Layer 2 of a small transformer language model trained on English Wikipedia (17 layers, counted from 0, width 128).
A neuron adds its activation times its output weights to the MLP's output. To switch it off is to set its activation to zero at one token and run the rest of the model.

Output weights of the MLP neurons that the questions are about. A number n stands for (n - 500) times 0.00036.
n35: 562 512 438 382 613 504 487 632 683 517 428 647 373 454 504 640 611 742 425 454 287 552 785 392 668 394 318 561 492 351 554 331 752 496 512 577 578 636 508 644 456 579 522 606 575 561 430 546 241 482 513 496 777 640 287 655 754 469 420 496 647 477 678 252 578 575 616 327 606 872 324 80 776 446 660 691 483 701 574 424 532 438 394 444 421 522 460 211 555 414 566 445 635 664 524 492 373 450 340 388 393 408 322 500 516 533 532 413 720 737 595 171 337 260 229 341 310 430 565 522 420 524 296 541 432 393 461 618
n83: 324 726 465 660 421 388 446 536 585 556 525 699 564 291 436 641 529 402 294 339 439 403 427 723 598 424 365 538 547 649 666 248 441 585 324 484 476 628 290 388 496 436 798 553 379 496 633 308 577 705 381 500 598 555 583 146 530 605 378 711 434 355 488 367 406 397 531 477 636 441 546 610 554 259 309 310 611 512 604 316 558 646 607 688 577 284 500 402 475 567 610 352 451 807 519 479 541 638 309 492 191 585 432 517 660 601 694 619 431 459 658 357 658 787 476 278 606 600 261 284 327 687 424 544 434 640 699 538
n129: 572 480 530 45 402 388 802 712 425 552 677 285 356 394 636 504 488 394 662 460 573 496 581 404 557 683 639 402 612 328 435 345 468 472 236 469 615 220 586 619 483 551 589 660 491 508 356 386 804 738 537 613 487 496 558 213 655 496 431 423 806 601 545 473 442 330 597 613 459 488 687 431 353 372 524 319 349 652 200 447 369 444 430 442 379 354 345 451 549 675 670 659 639 500 392 716 615 662 512 521 472 209 328 445 532 536 446 356 470 557 289 513 626 581 563 608 621 321 837 431 533 686 391 584 427 492 428 523
n138: 678 564 168 703 641 460 531 478 215 457 639 397 757 291 526 800 549 445 509 587 562 390 486 464 389 102 550 495 298 232 453 522 646 820 597 624 712 514 455 536 417 671 528 536 682 414 509 739 390 431 625 605 528 314 410 597 697 627 407 333 518 381 424 817 679 347 559 572 580 811 495 376 378 409 483 509 402 403 305 403 378 752 571 606 812 458 492 579 304 672 635 371 589 473 550 633 241 504 285 400 405 377 622 232 293 753 387 491 491 388 672 523 513 460 572 314 402 604 527 214 389 579 505 509 134 729 496 628
n176: 681 712 487 495 727 598 573 550 399 492 594 491 600 352 884 298 423 391 482 496 504 552 316 660 328 772 235 873 364 524 361 640 818 496 412 455 381 553 424 351 429 614 237 280 540 386 529 462 580 566 538 552 518 500 760 354 513 473 378 332 449 573 500 428 486 482 284 403 394 520 406 370 456 537 971 300 660 452 500 576 524 429 208 637 625 589 456 605 525 311 637 525 530 353 548 525 492 613 392 708 710 496 575 575 516 313 329 539 496 462 424 426 435 340 201 608 731 463 767 455 733 535 352 521 584 504 449 327
n183: 817 733 177 598 753 567 336 461 395 539 602 680 591 570 697 313 385 248 244 392 607 392 546 563 635 768 428 541 417 605 612 560 652 643 487 412 34 714 430 226 404 577 559 465 703 318 776 596 322 427 338 424 468 400 367 530 685 258 430 431 189 425 341 408 548 258 645 358 280 395 598 570 571 547 428 407 601 538 606 461 604 288 614 939 182 781 542 483 500 612 350 802 518 413 289 513 619 535 517 518 402 431 569 555 560 509 442 545 463 425 640 599 462 456 454 433 592 513 683 421 425 467 563 436 508 474 410 512
n184: 404 606 641 649 492 492 496 523 530 623 250 612 484 500 585 341 377 530 352 508 320 504 377 540 457 534 549 222 381 605 692 638 447 325 545 545 370 361 673 642 689 516 520 535 446 291 434 414 594 447 787 379 574 721 313 407 318 492 523 134 414 483 666 504 453 656 440 433 563 560 108 281 396 427 504 382 571 515 737 735 574 644 252 466 815 645 672 504 528 428 580 543 508 461 519 814 453 504 373 436 369 586 515 508 481 620 544 484 488 496 593 399 678 504 376 359 745 676 376 488 689 441 334 396 604 450 511 236
n236: 652 423 683 311 440 198 653 286 466 517 751 293 445 433 657 218 275 411 718 168 504 560 968 459 407 515 472 565 589 594 822 335 672 482 381 444 548 306 464 625 226 736 394 862 378 431 391 371 482 458 371 641 338 627 554 416 688 259 615 705 451 634 684 724 379 380 437 390 335 406 559 646 605 691 530 620 478 360 309 513 420 435 478 530 329 425 238 504 634 473 595 513 656 336 382 429 643 721 546 432 617 452 517 444 426 456 538 615 542 388 374 523 448 478 777 395 372 647 523 852 165 438 683 661 563 374 475 587
n281: 441 717 554 218 567 462 405 688 353 454 443 362 437 463 615 578 358 186 686 601 728 394 636 529 780 577 645 554 438 500 430 500 310 814 331 460 683 291 322 462 524 773 330 519 461 432 353 309 305 739 852 366 500 536 472 481 564 684 435 157 411 646 641 469 867 256 331 496 439 487 557 565 620 445 477 626 523 603 377 463 535 726 246 763 598 707 424 523 711 490 751 458 354 411 558 434 759 551 469 606 486 333 252 456 486 652 557 437 632 481 606 241 269 360 572 414 235 382 562 821 246 696 693 294 482 778 177 487
n306: 319 496 748 325 367 580 884 437 309 536 537 573 562 371 609 529 509 407 288 400 448 529 707 704 330 278 543 312 460 805 579 437 313 432 487 766 599 486 166 188 283 437 505 546 456 469 696 366 408 462 380 472 683 526 851 541 354 451 472 917 518 346 421 509 480 789 610 482 486 624 571 399 412 188 321 585 403 685 74 214 706 524 477 447 454 427 421 730 361 495 444 537 616 523 544 736 458 555 491 391 441 546 210 312 518 636 478 524 408 584 526 424 603 717 584 528 580 442 250 661 291 621 314 712 671 856 750 526
n352: 312 427 524 495 315 827 391 403 271 373 482 623 565 599 342 384 428 273 701 672 429 532 696 762 362 852 560 593 457 461 142 561 552 434 415 616 491 463 347 392 598 458 788 612 726 638 835 531 451 686 684 578 467 747 554 482 358 362 478 533 267 274 581 359 720 374 479 350 374 620 555 259 555 653 822 310 652 342 185 276 424 392 518 449 530 623 679 389 549 464 417 594 684 276 419 652 514 682 708 711 439 553 518 649 361 381 441 245 556 369 525 597 379 478 453 156 573 217 660 457 599 442 371 482 352 408 633 579
n359: 370 153 449 574 585 401 752 583 707 239 321 472 298 433 487 602 531 530 537 544 571 363 579 477 363 476 422 749 546 466 245 418 637 671 711 398 608 819 442 388 398 592 459 482 607 530 491 606 372 639 407 505 542 534 267 359 491 429 332 495 385 300 509 593 277 260 176 504 522 462 599 376 525 487 440 406 469 881 568 553 437 388 651 542 685 379 555 288 682 378 525 243 611 584 256 500 487 667 706 696 656 342 513 565 500 365 353 288 695 281 818 587 406 761 385 396 359 776 686 598 701 434 569 795 609 513 289 674
n392: 416 587 714 356 643 480 635 573 564 435 382 273 354 355 385 732 698 511 635 527 386 552 341 576 578 513 456 524 426 358 596 580 534 469 392 523 607 557 641 405 263 577 809 586 533 576 365 441 632 569 653 280 492 582 373 368 665 246 605 504 128 496 681 574 415 655 526 504 131 451 584 449 229 313 428 564 500 343 805 531 507 627 429 429 608 385 630 496 629 540 637 750 539 477 504 457 591 473 771 159 569 624 427 675 519 550 419 447 312 425 518 323 598 441 624 612 297 527 544 517 417 340 444 366 548 511 507 390
n453: 576 404 331 283 654 592 447 411 575 513 111 422 558 591 632 495 693 338 536 334 679 455 581 496 332 467 522 617 479 566 551 593 517 474 376 575 521 356 513 277 210 383 289 309 970 533 786 578 620 459 630 265 446 913 496 552 399 666 440 663 348 207 509 426 396 617 451 450 618 500 509 487 496 356 588 542 743 380 429 340 479 354 204 545 557 240 335 815 496 610 724 833 574 561 488 270 579 668 467 367 813 419 691 500 382 581 623 437 563 517 467 518 475 695 483 549 483 622 681 550 491 326 357 568 467 382 383 423
n507: 370 706 485 790 404 524 97 389 227 407 495 785 627 685 370 653 524 586 520 612 318 358 337 549 533 645 329 416 689 319 369 343 765 551 500 464 380 268 206 982 436 677 702 300 395 559 514 363 453 490 391 558 357 288 739 486 890 339 712 371 287 561 405 320 397 549 406 545 429 377 471 698 536 440 339 555 372 315 656 604 392 440 628 279 656 236 189 519 367 582 640 287 652 599 536 552 457 810 706 616 449 322 848 579 316 393 719 569 653 662 460 670 404 524 514 461 495 371 553 610 600 350 554 431 419 615 672 297
n508: 500 397 477 711 586 442 554 640 686 434 568 654 629 479 413 578 385 391 589 532 460 441 370 650 610 465 581 563 385 452 253 563 652 504 480 377 350 600 600 166 418 571 411 342 338 610 496 625 312 507 482 507 507 469 590 504 538 386 461 571 272 500 342 643 570 571 595 848 292 469 624 518 405 643 427 610 496 405 355 468 618 579 661 483 885 361 405 528 582 456 381 275 500 571 439 636 658 482 696 500 657 535 521 437 524 447 470 330 373 489 402 298 603 336 312 467 719 566 376 440 446 480 695 416 564 643 560 457

Each question names a token from some text and the token that comes next. It shows the activations a of the neurons there, in the order above. A number n stands for (n - 500) times 0.0049.

Then comes g, the gradient of the next token's log-probability with respect to the MLP's output, scaled to length 1. A neuron's effect is roughly proportional to its activation times (output weights . g). A number n stands for (n - 500) times 0.00071.

"en", then "s"
a: 485 471 465 487 488 677 465 467 489 468 486 585 483 497 497 480
g: 437 610 494 646 435 375 558 336 467 535 777 320 605 263 589 514 448 342 438 470 491 403 439 209 483 543 592 452 615 521 354 559 355 491 493 416 434 417 453 644 567 465 539 308 536 358 503 721 480 419 766 554 437 648 269 427 424 404 451 400 165 517 530 362 530 445 504 755 457 616 395 558 447 259 447 639 620 485 487 452 551 456 620 555 473 523 690 502 663 537 528 519 521 350 454 768 611 769 417 535 521 593 437 540 868 302 595 547 429 499 375 433 362 503 330 619 367 563 683 725 469 777 473 558 371 436 476 727
Switching off which neuron hurts the next token most? n183

" Fa", then "th"
a: 488 474 488 486 551 536 471 531 474 471 471 480 466 575 466 467
g: 481 467 660 589 607 609 444 557 562 819 700 534 412 535 537 558 311 475 529 625 448 457 492 751 296 513 535 422 735 589 574 314 222 665 541 473 462 469 551 570 516 554 547 649 553 615 524 407 411 763 737 573 533 141 560 547 679 618 752 544 576 476 274 461 488 339 691 442 299 464 357 414 394 511 263 721 593 630 466 479 472 406 465 499 495 624 492 480 459 319 477 404 474 475 448 297 518 668 397 378 444 426 369 590 509 403 369 389 417 357 334 633 438 409 522 661 532 323 382 391 473 358 364 503 728 437 551 788
Which neuron, switched off, raises the next token's probability most? n453

"A", then "r"
a: 474 494 495 466 484 479 466 497 518 872 485 466 478 496 524 467
g: 438 446 710 591 609 432 622 427 392 553 479 548 717 511 439 338 342 459 103 434 558 569 292 489 428 402 475 413 471 643 551 441 393 682 657 448 374 550 477 421 425 490 662 277 451 538 348 434 568 722 440 542 484 601 363 379 810 464 658 449 612 532 609 297 607 467 499 552 262 619 466 629 258 331 467 432 571 557 488 501 509 582 511 844 432 582 512 668 539 449 620 426 576 454 525 463 600 660 368 520 622 728 365 266 495 410 528 232 374 643 345 432 419 291 601 376 536 390 487 503 692 549 492 707 608 532 613 741
Switching off which neuron hurts the next token most? n306

" defeat", then "ing"
a: 469 469 465 477 480 623 500 470 480 482 552 485 548 566 484 496
g: 496 599 504 608 384 476 335 643 481 521 695 708 771 437 422 588 437 513 579 597 383 511 441 402 383 356 342 374 436 285 285 364 455 570 638 627 309 602 719 407 504 628 526 416 443 530 539 699 448 401 415 540 618 790 513 442 421 288 569 515 490 517 487 708 552 415 529 418 679 651 484 372 741 413 454 396 454 630 443 530 522 523 405 515 469 516 357 419 427 259 489 470 558 175 460 535 715 678 627 95 623 515 621 485 491 582 629 675 476 349 497 747 560 442 771 324 345 467 526 462 390 698 517 525 406 492 358 517
Switching off which neuron hurts the next token most? n183

",", then " P"
a: 466 478 474 466 469 466 466 501 605 485 467 482 465 492 471 479
g: 523 470 515 371 582 383 762 456 452 322 607 399 400 479 595 447 589 607 368 432 384 740 658 600 752 491 281 785 516 484 531 631 304 315 410 442 301 520 474 372 504 435 511 304 448 751 607 340 561 572 427 472 398 384 663 692 530 459 448 434 556 581 429 499 410 650 409 563 578 676 764 530 337 380 767 411 327 490 503 298 455 458 621 369 538 397 509 775 463 624 637 274 416 536 477 508 336 624 658 461 276 483 514 460 652 510 548 537 620 523 563 588 551 446 560 509 604 559 441 33 528 367 521 596 437 560 456 582
Which neuron, switched off, raises the next token's probability most? n281

"on", then "i"
a: 468 476 496 479 480 472 493 467 470 473 493 469 466 473 472 466
g: 506 446 460 403 339 190 304 559 498 253 438 421 597 458 422 328 623 447 453 672 625 453 487 217 450 464 326 454 823 404 510 588 543 510 482 572 364 534 543 637 480 759 380 315 382 558 646 495 406 560 580 646 613 661 374 423 482 474 620 240 538 325 574 554 400 481 571 269 587 641 532 470 449 633 708 359 545 506 418 800 720 610 656 645 536 628 497 445 385 331 549 679 426 430 489 531 225 378 697 487 563 436 442 584 547 617 511 680 337 571 683 454 516 554 443 377 544 455 381 550 583 303 723 367 610 463 443 664
Switching off which neuron hurts the next token most? n306

"t", then "us"
a: 559 485 477 469 470 477 470 466 467 478 500 467 492 482 467 472
g: 538 295 468 477 666 461 512 455 308 536 204 394 440 435 393 675 506 566 416 517 557 401 291 455 568 378 444 468 601 512 658 335 655 420 713 286 436 600 712 531 403 545 521 527 341 587 584 718 345 512 515 324 601 409 389 481 315 618 508 603 530 511 824 260 414 543 386 339 366 638 564 499 570 588 550 554 781 439 360 542 475 656 566 462 461 349 715 537 360 651 593 530 708 591 494 400 371 287 415 631 369 583 482 367 644 658 600 495 399 832 531 529 516 588 440 437 699 438 333 648 447 618 525 200 575 539 493 377
Switching off which neuron hurts the next token most? n35

" Har", then "e"
a: 479 469 494 476 492 466 478 621 466 479 466 472 470 552 481 477
g: 613 577 563 396 482 339 432 636 630 475 524 341 688 646 329 476 524 456 443 555 377 372 503 466 436 507 700 532 469 363 539 564 604 457 314 622 565 394 711 408 255 486 423 407 469 552 357 612 514 511 408 325 655 628 451 385 511 442 509 689 261 769 549 493 651 561 635 445 886 513 580 485 400 633 734 68 435 290 546 347 479 637 350 571 510 484 452 550 501 470 432 257 845 540 323 482 421 564 455 501 415 383 550 461 415 495 405 526 655 529 712 359 611 442 385 533 597 520 357 577 448 661 722 557 453 554 340 613
Switching off which neuron hurts the next token most? n236

"t", then "app"
a: 498 481 484 479 480 491 477 465 467 552 499 466 479 484 466 467
g: 515 467 466 477 489 529 626 436 515 590 575 624 134 381 543 623 445 685 380 300 428 283 394 625 232 633 390 464 427 423 558 304 535 408 354 472 166 441 814 454 589 275 493 492 431 513 447 537 446 397 565 545 515 438 268 602 470 551 483 526 652 737 460 620 474 648 422 654 478 318 645 436 625 737 558 361 427 349 343 627 629 469 626 255 483 434 689 516 726 303 726 665 686 353 566 561 542 613 443 524 373 541 472 769 545 494 645 533 428 586 578 421 321 462 615 619 424 418 483 419 632 463 506 530 416 605 631 502
Switching off which neuron hurts the next token most? n281